Layer 5 of a small transformer language model trained on English Wikipedia (8 layers, counted from 0, width 96).
A neuron's activation on a vector x is GELU(weights . x), where the dot is the dot product.

Input weights of the MLP neurons that the questions are about. A number n stands for n times 0.0063.
n44: 1 -14 14 22 -27 -6 10 -7 5 12 4 11 -4 -27 25 -11 -21 -24 -15 -16 2 0 -7 16 -28 -16 -21 -28 15 -27 -26 20 -22 23 12 -11 0 -25 0 42 -12 4 18 -14 8 11 29 14 9 -22 -1 -28 -16 -6 18 10 23 -38 -24 -22 -36 11 6 12 -6 -24 -24 18 -12 -22 -1 12 -25 36 -18 1 4 0 -6 13 -8 -6 6 14 22 14 0 8 -47 -25 8 43 36 23 2 -8
n62: -42 -6 44 23 16 9 -40 3 29 14 15 22 -3 -47 27 -5 8 -23 20 34 -4 47 2 -29 51 -34 -9 -29 28 -15 42 -21 -37 12 -25 -10 -14 -3 6 7 -23 38 -8 -15 -8 56 -35 -42 18 11 -1 -16 12 20 -25 -51 51 -4 -31 42 4 -8 -25 6 -14 5 27 -12 -32 21 -28 -14 -7 41 4 28 -48 29 45 -12 13 -21 4 20 -29 -17 -42 -6 18 -7 -11 8 94 2 14 -23
n70: -33 18 23 -36 -15 5 6 59 -1 19 -20 5 49 -33 -20 -38 -27 -9 -14 30 -16 5 -62 17 8 -4 -18 14 -20 23 -2 -2 31 -14 21 -36 -27 -38 19 7 12 14 24 46 8 2 -24 11 -68 7 10 16 24 -12 38 -12 9 17 29 7 -22 -21 34 -7 -1 36 21 1 -28 25 -8 -24 26 4 -7 5 -21 -26 5 4 16 -15 6 -4 -1 -27 -6 -4 -24 -25 1 -15 3 23 -43 9
n88: 21 -20 24 38 -18 -12 28 9 -37 -1 9 30 12 2 12 -29 -57 0 6 -9 -5 -3 -58 55 -37 2 -34 -19 -17 -44 32 -11 -16 16 17 -40 7 -30 22 42 36 27 38 -31 27 11 -30 -14 -23 13 3 -28 -1 16 -15 -27 18 37 4 9 40 37 40 -26 46 65 42 15 -18 25 3 -22 -42 -32 15 -17 1 -6 -16 -5 3 17 17 2 1 12 -19 -31 -29 5 -22 -5 5 -27 -25 -9
n98: 9 -38 32 -5 -24 4 -21 -3 -11 -8 3 46 20 -14 15 -7 -36 -13 -24 21 -6 15 9 6 -10 -3 -11 6 -10 33 36 -36 -60 43 -8 -28 4 -15 -12 -17 45 7 13 -8 -8 22 -2 24 -2 27 -1 -7 -25 -67 2 -8 11 -9 13 -13 3 -8 -9 -4 41 11 -13 11 5 -8 -9 6 33 -12 33 19 9 -3 12 -48 -20 -17 17 12 21 7 -30 -42 20 3 -11 -12 -7 28 -32 -10
n103: 29 -33 34 -16 -5 -2 -54 0 -19 -62 4 -2 31 17 -41 -24 18 -23 -12 41 -30 2 -39 20 -12 -12 -46 -30 17 14 1 -31 38 35 -47 -13 -27 -19 -21 39 2 2 39 26 -28 -22 10 18 -5 -1 -12 9 48 -15 -6 15 24 26 22 19 -9 22 4 -14 -16 -6 -2 38 -32 16 -24 -6 -36 30 19 18 18 28 31 6 -20 13 -8 -26 8 -32 -23 51 -22 5 -13 1 8 53 -8 2
n121: 5 48 6 20 -10 20 -1 23 31 12 -57 6 2 -21 -10 -9 -1 10 -21 -10 -11 24 2 11 10 -13 -3 -18 24 -47 3 -41 -35 13 -23 -8 -13 22 7 16 -24 -7 27 -17 28 14 31 6 16 -9 14 -18 2 -11 -2 58 9 11 -2 -47 19 25 -22 9 -8 1 -7 3 -6 28 2 -66 -9 4 -27 5 30 -28 -28 5 4 36 16 -3 -4 -1 -30 10 21 -1 -22 -31 22 12 5 9
n122: -7 64 31 22 39 -2 -27 15 17 -18 8 0 -12 -5 28 16 2 -8 -39 -5 32 0 -17 12 -7 31 -3 -27 -14 8 20 4 -3 34 -38 -27 -28 -7 39 -41 -2 -5 39 9 9 33 9 -1 15 -8 10 8 9 -11 11 0 52 -40 -8 -27 -35 -27 20 -11 -8 19 -34 -25 -19 34 -22 -8 23 9 35 -9 5 9 -19 -48 -16 6 23 -17 15 7 -27 34 -19 -17 -19 -37 32 57 25 -7
n126: 1 -4 -10 13 10 12 -6 17 14 -20 28 4 20 -3 30 19 7 -4 -33 -11 -19 22 -5 34 -20 -5 -41 -13 6 7 -3 -3 -25 -5 -33 -3 -22 -8 -18 -7 5 5 20 -26 11 16 20 5 10 -12 2 18 -13 -23 -16 -42 13 13 3 -21 22 29 23 -35 9 -8 -18 -8 -12 -7 -10 14 -9 -17 25 -4 22 57 10 -27 -6 -9 -6 -11 -25 47 3 59 29 10 -17 -11 17 -5 -46 -2
n128: 32 -25 -20 1 -28 -8 -31 -29 -47 6 24 -21 -31 -22 0 0 17 13 -33 40 -24 -21 -6 -1 -21 23 20 21 -12 -7 -7 10 -14 -4 6 6 21 8 30 -4 18 12 -22 1 -11 -33 19 29 -10 3 9 -4 25 -8 -4 -4 14 0 15 -5 26 -5 14 15 28 28 18 7 -29 -10 -21 -10 -5 17 -16 8 -24 17 -4 2 6 -17 22 -30 3 -25 5 27 -7 -3 7 -16 -6 -7 -26 12
n155: 9 -31 13 -16 2 27 -48 10 8 -40 15 3 26 21 0 -32 -22 18 4 -1 6 5 -33 17 -32 -2 6 25 -20 11 38 10 1 12 27 -32 -44 -7 -17 -16 -13 1 17 0 15 10 16 -19 -9 -9 5 3 -9 -36 5 -6 22 16 3 4 -12 -17 28 31 7 18 -47 24 -13 10 -10 20 -40 26 15 -5 -1 2 26 8 6 8 25 -23 -51 12 14 16 -4 1 -2 -15 1 -3 -10 1
n159: -11 13 3 -10 15 31 38 -4 24 -27 -8 -16 -18 5 -40 29 10 7 28 -14 -18 3 12 -15 -4 -12 -13 34 4 -15 -19 3 -13 -12 11 -5 19 -17 5 -29 -18 -6 12 -24 26 45 -4 21 24 32 4 -15 6 39 1 -2 19 -25 16 -10 -12 -14 -23 -30 -12 -30 -20 -25 11 -23 10 10 11 -31 19 3 33 -3 -8 4 -8 18 -25 18 33 -11 -19 9 -21 7 0 11 -5 9 -3 -12
n171: -9 -3 13 28 -14 -4 0 -9 -4 -2 9 -14 1 -51 12 -11 -2 34 9 1 6 27 -5 21 -13 -10 -21 2 29 -19 -11 -14 -7 18 -17 -20 40 41 20 54 -23 2 51 13 32 28 15 -19 13 -2 9 21 25 -8 3 -2 19 -12 4 -13 3 -5 4 31 7 9 -34 -12 -32 14 -7 -23 -13 42 10 9 -5 -8 -37 19 -15 25 2 -13 17 -17 -49 25 -25 -19 19 -18 -3 11 21 5
n184: -42 -12 8 -26 18 40 16 22 -36 -5 19 -11 38 30 2 -16 8 -9 -8 13 -5 -31 16 9 -39 -18 -6 -4 -5 -29 57 -34 -30 30 -22 9 -18 -38 5 21 9 30 47 11 -27 0 -1 -9 31 20 32 -11 8 -1 -29 15 40 35 19 -40 21 16 31 -16 14 -15 -2 5 -10 10 -9 9 -38 27 30 -13 10 15 35 -28 -14 15 13 -6 -25 -1 -37 18 25 -9 -14 21 0 21 -3 -63
n234: -8 20 -14 39 18 16 -18 7 -8 -12 -21 2 -14 -4 11 8 19 34 9 -7 12 0 -2 7 -20 -6 -1 -19 -32 -1 4 -8 -6 34 5 -37 -2 -22 13 10 25 49 -5 -3 0 -9 70 -16 -19 4 27 12 53 7 9 -3 -19 43 19 -20 0 -18 47 3 -3 14 17 1 -11 -8 -31 -4 -29 -22 -14 -4 -17 10 5 -10 -3 10 27 -22 3 24 -3 -26 -41 -23 5 10 -28 3 9 -3
n245: 25 -1 -6 22 12 29 15 0 -20 -22 13 22 3 4 30 -47 -10 -3 -10 -6 -5 -25 -26 52 34 22 7 -33 16 10 -10 -35 16 19 3 -60 -11 12 -18 -29 4 1 -7 44 -8 4 13 -50 -5 5 -20 -32 -19 -9 19 0 18 12 9 -1 39 -1 6 -30 55 -4 33 21 -8 53 -33 -9 24 12 -25 19 -34 4 29 -7 19 22 -20 -10 9 -14 11 12 -6 -6 -29 24 1 22 -27 6
n252: -6 -17 0 16 -2 12 4 -25 17 -15 -22 21 -10 -12 8 -2 9 -15 6 -21 -19 -9 5 31 10 8 -43 -18 3 -20 -3 -11 -22 20 -25 36 -11 -15 -8 -12 10 -7 -13 29 43 23 -3 -24 -8 19 -17 -43 16 2 -21 7 19 -21 -41 -15 18 4 -37 57 36 40 -5 18 -36 4 -33 7 14 -13 24 36 -4 18 17 0 47 20 1 4 24 1 -11 -2 9 11 -6 7 -22 11 -23 12
n263: 28 47 9 -31 4 14 -22 1 -38 2 0 7 20 5 2 1 3 8 -40 2 -3 -7 -9 -13 17 5 -24 -9 7 -35 -13 7 -29 17 -8 -7 -5 -18 -6 -6 -19 22 34 -13 5 16 36 24 1 15 21 19 -20 -39 15 -30 -12 -12 -23 9 -2 -5 30 9 -10 -7 -41 26 -15 -14 -3 23 -11 -7 10 -10 0 28 27 -26 -12 6 10 -38 25 -9 19 38 1 15 12 11 19 11 8 -11
n264: 3 -13 28 -29 24 -12 -47 9 4 6 19 20 38 2 6 4 14 -4 -37 14 -18 54 13 -19 -36 33 -42 -1 11 -47 47 -19 3 -6 3 7 -5 21 -21 2 -14 0 22 8 -7 -11 3 15 35 0 -17 8 -9 -37 -25 -32 -4 9 55 -6 23 34 -8 -2 -3 -5 -28 29 -28 -5 -51 3 -29 -6 5 20 30 7 27 -10 1 -1 5 -19 27 14 -4 -18 16 -29 -24 -26 5 33 20 -3
n280: -15 -5 1 -13 33 26 -2 54 -1 -44 10 4 -19 26 69 -30 6 3 4 -6 4 17 -17 -13 43 6 14 -18 -4 8 20 -24 -5 34 13 0 -23 -13 -21 -1 42 30 -27 16 15 -23 -6 12 4 -6 28 -29 -3 -35 -6 -27 -13 -41 11 32 29 3 28 -54 15 3 -22 68 -29 11 -25 -21 -22 -30 -10 2 7 30 15 -4 5 27 -51 -30 11 46 -35 -21 19 -9 -32 -15 -10 2 15 10
n291: -8 -48 0 -34 -38 54 20 27 12 2 -11 58 20 26 31 -38 -16 -44 -15 1 5 39 -26 35 13 6 10 -56 -20 32 7 -13 -3 6 11 -63 7 -35 10 -9 42 30 4 -5 3 -20 9 -22 -6 82 47 -21 9 -48 -9 7 8 0 19 -1 17 6 38 -23 12 -8 12 -3 -15 5 -29 31 16 -27 -16 12 17 1 86 3 -25 -30 23 -34 0 5 -21 -18 12 -1 -51 12 -21 40 -5 -6
n301: 37 32 39 -11 9 33 -8 -9 31 1 8 -18 5 -57 35 -42 -6 27 -1 -11 14 15 -20 40 0 -2 9 4 14 -8 1 11 -5 9 -44 3 10 10 12 -5 1 13 35 -24 15 36 1 -17 4 -5 11 -1 -5 36 -3 17 48 -37 -4 -18 -5 5 4 -31 -3 -2 -23 5 -10 -19 -4 -50 4 -12 18 -3 26 14 -1 -7 -1 12 -16 -38 1 -18 -9 50 -17 0 -15 -4 8 50 -21 -2
n311: 3 7 -1 7 19 35 8 46 -16 -55 27 -15 -16 -9 -2 -4 -29 15 -6 21 8 -31 -17 -15 -50 40 -11 -2 -34 5 6 13 6 -17 -1 8 8 -12 31 -10 3 14 8 34 18 -11 36 2 6 -36 2 0 -3 13 -39 -34 -18 -13 -2 -30 29 3 16 -22 11 -40 32 28 -22 11 -47 -8 35 15 37 0 16 31 -3 -17 -6 60 -39 -24 -13 -3 -30 -2 0 -24 13 -11 -7 -3 -2 11
n326: -13 -18 2 23 -40 2 -10 32 34 -12 14 30 21 1 37 -44 -4 18 -1 13 -1 -9 0 1 -21 -14 29 -34 -23 12 14 2 -2 37 -1 8 -27 -2 11 -4 1 34 24 -7 4 47 20 -22 -22 -9 14 -27 -4 -19 -13 2 37 10 4 -46 -16 -19 7 2 -15 -5 29 -1 2 5 -11 -38 2 30 -1 -2 5 3 20 -2 -2 -9 24 15 19 -16 6 -21 17 -19 -22 -25 46 24 -8 -30
n334: 8 8 16 -2 20 42 11 9 11 7 -6 7 2 -21 9 5 -15 -11 4 -22 -4 -12 -60 40 7 24 -3 -4 -9 -18 27 -10 3 46 -1 4 13 -30 37 19 -10 23 9 -9 1 6 42 12 -11 3 37 9 -1 -31 -26 -25 21 -7 -2 -45 -9 -9 39 12 27 -11 -11 15 -26 9 -10 -16 -11 -28 5 -16 -7 7 -9 -24 -23 52 5 -17 8 2 -14 -25 11 13 7 -12 53 -19 5 33
n346: 12 -10 -30 40 -15 -26 -5 62 18 -43 12 52 -5 -1 18 10 -17 3 -29 -1 -5 30 -27 -7 -5 -16 -12 -11 11 -20 19 -5 -13 30 14 -4 -3 -5 15 10 -5 61 -8 32 35 8 -8 -34 24 -13 49 -35 2 -38 4 -5 7 15 2 -10 6 16 19 16 12 -16 -15 -4 -17 -12 -15 -9 -25 29 -1 -3 4 47 10 4 19 3 -3 -44 -19 19 -1 -9 -22 -25 -10 -40 9 39 0 0
n358: 15 -38 23 14 1 -13 -33 21 -2 -20 43 8 -4 -16 -8 -22 -28 -14 8 19 -11 19 -9 -16 6 23 9 -5 -2 12 -6 -1 -14 -15 26 -4 2 28 -52 25 21 1 -16 3 5 6 2 -3 -11 13 3 -49 -30 -3 -2 -35 -5 -16 17 3 2 -5 1 -7 -1 -11 -20 14 12 -12 11 30 -20 14 14 20 43 35 -5 20 -19 -18 -13 -37 -20 7 6 -11 24 10 -8 12 8 -1 -24 1
n363: -29 11 9 -16 13 -31 -38 -12 -30 5 3 16 -7 -13 57 -24 -11 16 32 20 30 33 -45 -26 11 -11 -3 -95 1 -15 19 -6 -39 34 0 19 -17 41 -49 -13 14 42 -28 52 -36 -2 6 -5 -35 26 -4 20 17 -23 -18 -43 -26 -11 -20 -24 59 24 19 -10 0 42 16 14 2 4 -4 46 8 43 -22 22 -24 -14 38 6 16 8 15 -36 -17 22 -34 16 32 2 -42 11 26 -5 -10 -11
n367: -42 0 4 -33 5 11 0 38 -7 5 -23 20 -3 -6 -13 0 -25 -38 47 24 14 -8 -40 -14 -4 6 2 -5 -1 -29 32 7 -12 31 -21 11 -11 -18 -32 6 33 41 -1 46 -53 -8 -23 -2 9 37 -1 -47 -11 -7 -16 -22 -26 11 2 -17 27 17 -4 -32 45 52 -10 -29 -2 35 -4 33 1 51 10 7 -21 45 5 4 -16 1 -15 -21 -39 -32 18 -12 48 -12 -32 28 12 14 -16 -18
n373: 8 -5 -23 -3 15 32 -46 -19 -62 -3 -22 -9 9 -22 -1 22 -29 32 47 6 -13 2 -3 4 -8 23 -6 -5 -39 13 60 -29 38 22 12 -43 13 2 8 9 14 4 -10 -49 11 50 -29 9 4 -14 -4 7 -29 5 22 -9 4 32 25 -20 -7 23 -23 20 34 -18 12 16 -2 20 -7 -7 -8 26 32 26 13 52 25 -18 35 -17 -8 -1 9 -24 0 -3 -31 -38 -43 -7 -12 21 10 -37
n376: -61 -25 20 14 -8 4 20 -31 43 0 39 0 22 -27 29 4 -2 -22 0 -1 -19 41 7 30 -31 28 23 -21 9 13 32 -29 -36 39 -14 -12 -13 -7 31 35 -10 2 -18 -15 -24 6 -14 -5 1 -29 1 10 -11 -30 -14 8 27 -34 12 15 8 -46 7 19 14 4 -18 -3 -13 16 -13 -3 2 1 17 10 -7 -24 5 -4 12 -13 8 -8 -30 22 10 19 -58 -6 -9 -15 48 8 -19 -2
n383: 36 5 22 31 6 31 -47 21 15 2 22 -3 -5 22 53 -23 3 -5 -2 3 -4 -3 -47 23 28 22 21 -9 6 5 -4 -11 -19 45 -35 -8 -20 -16 6 17 55 10 31 -9 -37 2 37 -1 -5 8 20 13 3 -15 10 -10 14 -18 -40 -6 0 21 32 -16 30 7 5 10 -29 -24 -22 -11 -20 -23 -19 -13 15 11 11 -30 -13 -14 20 -32 -37 6 -1 16 -7 -12 -15 -15 12 11 2 3

Each question shows a token from some text and the vector x that enters the MLP there. A number n stands for n times 0.076.

" he": 7 3 -1 -14 0 3 9 -1 -2 -2 -8 1 1 -2 -14 -5 -7 0 5 4 -13 1 -5 -11 -6 -9 -7 10 18 16 -6 -3 -8 10 -10 6 -11 -1 17 21 17 -19 -22 27 -22 9 0 19 3 15 -5 -11 -2 -19 -9 0 -7 -3 -7 14 14 2 13 10 2 -6 -6 5 0 -20 26 -1 8 -4 24 -67 -8 21 -2 16 -11 -2 10 41 -14 -9 -2 -7 15 14 0 -4 1 -9 -1 7
Which two neurons fire most, strongest first? n367, n98

"Early": 14 -12 -2 7 2 -8 9 -2 9 -9 6 -17 -16 9 -2 -2 -3 5 13 3 6 -2 -9 7 6 -7 -7 -8 9 13 13 -1 -2 0 6 -3 4 1 2 -10 -13 -28 -11 -1 -8 21 7 -2 7 -16 17 -3 1 -22 -6 1 -7 13 -3 28 -2 12 -7 10 11 -1 6 -10 13 -14 -10 1 -4 11 9 -76 -5 1 -3 7 5 15 11 5 -21 -17 4 5 -2 5 18 0 -16 15 32 -4
Which two neurons fire most, strongest first? n155, n346

" to": -3 -1 3 -20 -6 7 12 -4 -10 -9 0 -17 11 3 -2 3 19 4 11 -17 7 -11 9 6 -5 -18 11 -6 -2 12 -4 -20 -1 8 0 9 -2 -6 -6 -2 13 -2 10 2 -8 12 13 44 7 -20 16 2 -1 -7 11 -8 -18 2 -8 10 -5 -11 -3 6 1 6 -1 23 -9 -8 -1 -4 -7 -12 2 -70 -15 15 9 19 2 3 -6 11 -14 8 -15 13 -8 5 5 -3 0 -14 9 16
Which two neurons fire most, strongest first? n280, n263

" Warfare": -4 -7 -11 -3 14 5 8 0 7 17 0 -27 2 -4 19 0 -3 -4 10 -11 -15 4 5 10 7 -2 16 3 -1 -9 -5 -12 -4 2 0 1 -10 13 9 -2 -11 -29 14 9 -18 -2 -12 -21 13 2 3 2 -6 17 -15 1 7 4 -1 -3 7 -5 1 -17 0 10 -2 1 19 -9 27 9 -6 -10 22 -69 -12 -5 1 2 -12 10 2 9 -15 4 4 21 5 31 -5 15 -10 -3 -4 18
Which of these neurons fires most? n184

"in": 4 -11 -11 -11 2 -4 -2 -7 -1 0 12 11 2 11 -16 3 3 -5 8 1 -4 -1 12 3 -9 -6 10 4 8 12 -10 -20 -1 2 -4 -5 -2 16 4 10 10 -28 10 20 -23 -5 9 7 -1 -12 4 -3 14 4 3 16 0 17 -12 17 -17 14 -3 -11 -23 -6 3 -2 39 5 22 -18 -18 22 3 -69 -3 13 -25 -10 -1 -2 14 18 7 6 -11 -1 1 11 -8 6 -7 -14 -4 5
Which of these neurons fires most? n103

"\n": -1 -24 -9 11 2 7 -6 -1 5 5 -4 25 12 19 5 5 3 -3 4 5 3 -10 -15 8 8 15 -15 12 4 5 9 28 -6 11 8 -2 -38 6 -4 -1 4 -20 -2 -4 2 22 -9 -11 -16 10 -28 13 0 -9 2 23 -5 -2 -5 5 -4 -4 -39 -1 1 5 -1 -3 6 -15 1 -6 1 -1 -5 -54 7 -3 -7 19 3 1 -6 24 -14 -1 16 8 0 3 8 5 -4 6 6 23
Which neuron fires most, and how strongly? n155, at about 1.7

" served": 3 -3 5 -1 -11 17 17 -5 1 -10 7 -22 -7 20 -9 16 -12 -7 -2 4 -2 -11 0 11 -7 -22 3 -14 4 18 -6 -30 -6 16 -12 -9 -3 0 -1 8 14 -24 -8 0 -9 15 9 11 7 6 2 -11 3 -25 -19 16 -14 -5 2 5 9 -6 21 -5 7 12 23 -1 -12 -7 2 22 2 -17 -1 -58 -6 -1 11 21 -13 -6 4 6 -7 4 -1 -6 8 32 21 1 8 -17 15 18
Which neuron fires most, and how strongly? n291, at about 2.4

" horses": -4 -5 -2 -1 -4 -8 -1 3 -1 3 4 8 -3 2 13 5 9 0 -13 -11 -9 -18 -21 -3 12 -5 11 -4 11 4 2 5 -12 3 6 16 3 0 21 19 -11 -2 -3 -13 3 1 16 4 1 17 12 -9 -9 0 -9 -5 -3 -14 2 -24 -14 -4 -5 11 -22 1 -6 4 23 -11 40 3 14 -28 -7 -63 -12 -4 -7 18 23 1 -2 13 -20 -2 16 8 -3 20 11 -16 -7 11 1 16
Which neuron fires most, and how strongly? n334, at about 1.8

" 148": 7 -13 -19 -5 2 -2 12 -6 11 -7 -3 -13 0 8 -2 -4 0 11 3 -10 5 -9 14 -17 3 -3 -7 4 6 2 -19 18 -6 8 -6 12 -13 2 -8 2 -6 -4 -4 6 -4 4 4 -5 -5 -25 2 6 4 27 -27 14 -19 -2 -1 8 1 3 26 7 -13 6 -2 -4 25 -4 18 -16 8 -16 11 -59 -3 -8 -7 -10 -2 11 4 13 -6 15 16 10 -23 3 21 0 -19 13 4 37
Which of these neurons fires most? n234

" conducted": -11 -2 8 -5 -9 3 21 -7 20 -2 -2 -21 -7 3 -9 -8 -3 -10 13 -1 -4 2 -14 -7 2 -12 19 -2 -6 16 -8 12 12 1 -6 -12 -4 18 -13 6 7 8 -7 15 -8 23 -6 14 15 -5 15 -6 -1 -5 -9 7 5 9 -10 -6 7 3 10 -18 1 10 3 1 18 -6 18 -2 -18 -9 5 -73 -13 -10 12 3 -23 -25 -9 1 6 12 21 -3 2 18 3 6 8 -2 7 13
Which neuron fires most, and how strongly? n367, at about 1.2

"s": 9 3 -8 -3 -12 -15 2 9 19 20 -10 5 -11 19 2 -18 -7 5 -16 -11 -2 3 4 6 0 -23 26 -2 2 -1 -5 4 -3 -12 11 13 -1 6 11 1 -4 12 1 -10 -17 -1 7 13 2 -14 6 -6 4 -2 -4 1 10 4 6 -14 -23 -1 3 6 -31 -3 -7 17 36 -7 29 1 12 -5 -11 -62 -12 -13 -9 12 2 -9 14 1 -18 16 10 -5 -1 5 -3 -6 6 18 -5 23
Which neuron fires most, and how strongly? n326, at about 2

"N": -24 0 -5 -5 -18 18 -1 -8 -18 -5 11 15 -6 -2 -4 8 10 -1 0 -18 8 -8 21 -11 6 12 18 11 -18 18 8 4 15 1 -8 -20 -10 8 -18 9 -8 -14 -19 4 -6 15 6 -1 -9 -6 -18 11 -13 -9 -3 20 6 12 -12 3 -5 0 -23 10 14 11 -5 13 26 -6 41 -17 11 -2 7 -45 -2 -1 3 17 2 -11 4 35 -14 -14 7 -17 -9 2 10 5 -6 6 6 6
Which of these neurons fires most? n373

" Running": -7 13 -4 14 -24 9 3 9 12 0 10 -19 3 16 -5 -15 -10 5 9 -22 -13 -11 21 9 1 -3 5 17 3 1 -1 -17 0 9 -13 12 -1 -15 8 6 -1 -13 -14 8 -27 3 2 -16 8 -7 -10 2 -12 25 -6 -2 -9 -7 -7 16 5 7 -10 1 -11 7 0 -6 3 8 6 12 1 -5 -5 -67 0 12 15 0 -4 11 -1 -6 5 10 6 20 -8 38 4 3 -19 9 10 22
Which of these neurons fires most? n383

" 6": 14 -8 -16 -6 -2 5 4 -18 15 -8 -4 1 1 11 23 10 4 4 -4 -12 0 8 11 -20 11 0 10 -1 10 9 0 26 -11 14 -19 2 -4 -3 13 -15 6 11 -14 14 -6 2 -4 -8 -1 -19 -17 2 -2 17 -10 18 -17 -9 -3 0 -4 -2 16 -2 -20 -7 -6 -2 35 0 14 -17 5 -2 3 -53 -15 -2 -3 -10 -5 16 -5 16 -9 18 20 9 -12 8 1 -4 -25 -1 -1 40
Which of these neurons fires most? n301

" in": 6 -2 -1 -19 -2 19 14 -21 -5 -4 10 -16 11 14 -7 0 27 -16 14 2 3 6 5 5 -13 -18 17 -4 -2 16 -11 -23 -11 10 5 -1 -16 -2 -13 -10 5 -3 10 3 -22 9 8 18 20 -12 16 -8 -1 -7 4 1 -4 8 -10 8 7 -7 8 5 -11 1 12 11 -1 -3 -22 -5 -11 -13 11 -64 -18 18 5 11 4 14 -1 16 -12 -2 -7 2 4 25 11 9 -3 -16 -3 10
Which neuron fires most, and how strongly? n184, at about 2.7

"===": 20 -27 -8 7 13 -13 5 0 -3 8 -3 -8 5 7 -9 2 5 4 8 -1 -8 -14 -1 -5 -4 17 -10 -3 -8 5 10 11 10 7 1 4 -16 1 -2 -6 5 -30 -1 9 -11 15 1 -1 -1 -5 -10 -6 -10 -22 0 11 18 4 3 11 14 -6 -28 16 -2 -1 -10 -1 4 -13 -33 -1 2 -16 14 -47 -7 17 -5 32 2 -1 -18 16 -10 9 -4 -7 -4 10 28 18 -11 3 38 22
Which of these neurons fires most? n252

" (": 8 2 4 -2 1 4 4 -6 -2 1 7 12 -13 5 1 7 -4 4 -5 -10 -3 1 14 3 7 9 3 -3 12 -1 -6 3 5 -1 -10 7 -2 -4 0 6 9 9 -2 -4 -11 10 8 -8 10 -3 -23 7 -3 -4 6 13 13 4 -17 -5 5 8 -62 -2 -16 9 -13 12 4 -28 10 -2 -1 -10 -1 -56 4 11 -9 -6 1 -2 10 13 2 4 4 -6 -2 23 10 3 -15 -5 -11 42
Which neuron fires most, and how strongly? n252, at about 1.2

"year": 11 0 -14 10 5 -17 12 8 -8 -10 7 -16 2 21 -13 -7 1 6 19 15 -3 10 -4 -5 -1 -14 16 -6 8 0 -9 4 -7 4 -7 -8 5 2 5 -3 -7 5 5 17 -15 17 6 -18 10 -1 -2 -6 -5 -13 -7 8 -5 0 -15 15 -4 1 3 2 -10 -22 -8 4 31 -8 8 -5 -2 23 -13 -74 -9 12 -20 6 -7 11 19 9 -12 10 13 3 -5 -2 9 6 -12 -3 21 16
Which of these neurons fires most? n346

").": 11 -12 21 4 9 -9 -16 3 -11 6 -6 -9 8 6 -10 -4 -4 4 -3 -1 -7 -9 2 11 1 10 6 6 7 16 0 -5 -3 7 2 -5 -7 -3 -4 -7 5 -14 3 4 -20 7 -6 35 -13 -3 -21 1 -3 -12 5 15 -3 2 -8 -3 -1 -2 6 7 -7 6 -6 -9 -21 -8 38 0 -12 -10 0 -54 -4 9 -3 1 -14 -4 -5 11 -9 3 -9 6 -5 25 11 5 -11 9 9 45
Which of these neurons fires most? n103

"G": 6 -21 -3 9 -4 -5 9 -1 -11 -3 1 3 4 -6 3 18 -11 0 12 -9 9 1 16 -8 -4 -1 31 -2 -12 11 2 -3 -7 -3 4 -14 2 16 -17 5 0 -25 0 7 -4 11 13 6 9 0 -7 -1 -21 7 9 2 -2 0 1 -14 -9 -16 -13 1 -19 -21 -2 10 26 -11 42 -6 -10 14 20 -47 15 12 -22 33 -19 -9 19 31 -16 4 0 4 8 18 -6 5 -12 5 -20 -5
Which of these neurons fires most? n358

" Cap": -11 3 0 1 -10 1 1 -6 17 -6 0 -8 -4 19 15 7 19 8 -1 -15 -4 7 17 -6 5 -3 16 20 1 39 1 5 -1 -8 -21 0 -13 -6 1 -3 -13 -32 9 16 -1 9 4 -11 5 3 -1 2 -28 -5 14 13 11 -10 -16 -4 0 -7 2 -2 -15 -3 -24 9 25 4 33 -17 -20 18 13 -55 0 -2 -26 20 5 1 -1 6 -8 -7 -1 10 -1 16 4 -5 -10 -2 -5 12
Which of these neurons fires most? n155

",": -2 -8 8 -9 9 2 -18 8 -6 15 -6 7 -9 8 1 -3 3 -10 0 -11 -1 -4 -10 -3 2 11 10 1 -10 -9 -12 10 -16 3 4 -3 -4 11 6 5 -3 -8 3 4 -1 8 11 50 -15 20 4 7 3 -13 5 6 -2 -4 -7 3 -2 -5 1 -5 -10 8 -14 -2 28 -16 3 16 10 -16 -10 -64 -14 -31 8 13 3 -4 7 14 -3 -11 12 -14 -10 20 13 -15 12 5 3 18
Which neuron fires most, and how strongly? n263, at about 1.8

" promoted": -10 -4 1 -13 7 6 4 5 -1 -11 0 -20 -8 26 0 1 -6 -17 3 -1 0 0 5 -7 -9 -15 25 -12 -5 11 10 -17 10 22 -5 0 0 12 -7 -5 7 -5 -1 11 4 4 -11 3 2 13 9 -1 -5 1 -20 8 -11 4 -12 -1 -13 3 18 -12 9 13 3 8 -2 -18 18 5 -8 -5 1 -76 -3 -16 3 11 -9 -7 5 20 -15 5 -5 19 11 28 10 0 0 -1 12 17
Which two neurons fire most, strongest first? n184, n280

" later": -9 0 -3 -1 -1 -2 0 7 -15 -1 5 0 -13 4 4 -9 -1 -4 2 -1 -5 13 2 5 12 -17 24 -10 -2 1 2 -13 0 0 3 -3 -3 3 -7 5 17 4 4 16 -7 7 8 5 14 1 8 11 -2 -19 -3 -12 1 -3 -11 7 4 11 7 -8 -15 15 5 14 -2 -3 10 -6 -9 -17 5 -88 -8 -7 5 -1 -1 8 16 42 -8 12 -15 -7 8 7 -6 6 4 -12 5 6
Which two neurons fire most, strongest first? n280, n88

" In": 8 -1 -9 -16 5 16 0 -16 -19 -2 15 -3 -1 14 -3 -12 10 -13 -3 6 -3 1 9 13 -2 -3 21 4 12 36 -19 -7 -14 -6 12 -18 -12 18 10 5 -8 -16 -2 -2 -7 13 0 22 -3 -3 21 -17 3 1 21 -5 -4 -2 -2 15 0 -3 -7 -3 1 -7 12 3 11 -3 -25 -12 -28 2 17 -61 -4 7 4 6 8 5 16 12 -9 -8 1 -1 0 17 18 -9 -19 -10 1 9
Which neuron fires most, and how strongly? n128, at about 1.4

" As": -4 -6 12 2 -7 4 14 -6 2 5 2 12 14 18 -5 -7 -2 14 -1 -10 27 -2 37 5 10 2 16 2 -8 32 8 -13 -7 -10 -8 -12 -4 -6 13 8 -1 -41 9 -15 -22 3 -4 17 -10 23 14 2 -9 -6 -3 16 1 -4 -2 1 5 4 -2 -2 -10 -20 -4 -8 25 -7 25 1 -6 -4 2 -60 -7 -18 2 -9 -3 7 5 15 2 3 8 -14 1 10 -6 -5 -24 -11 -7 -5
Which of these neurons fires most? n98

" 31": -5 0 -15 4 2 18 16 -8 5 -17 -9 1 0 14 1 -20 -9 -9 -9 -23 -14 16 2 8 -6 -4 -1 -14 21 23 9 -5 12 1 10 -25 -13 1 -11 -11 -6 -12 -17 19 -5 5 9 -2 11 -19 19 -1 -12 19 1 3 -15 15 -6 14 -10 0 -1 -7 6 -5 27 13 21 -27 9 -11 17 -25 -10 -32 -11 7 2 3 1 15 4 4 -5 9 16 -18 -3 20 -2 3 -39 16 4 32
Which neuron fires most, and how strongly? n245, at about 3.1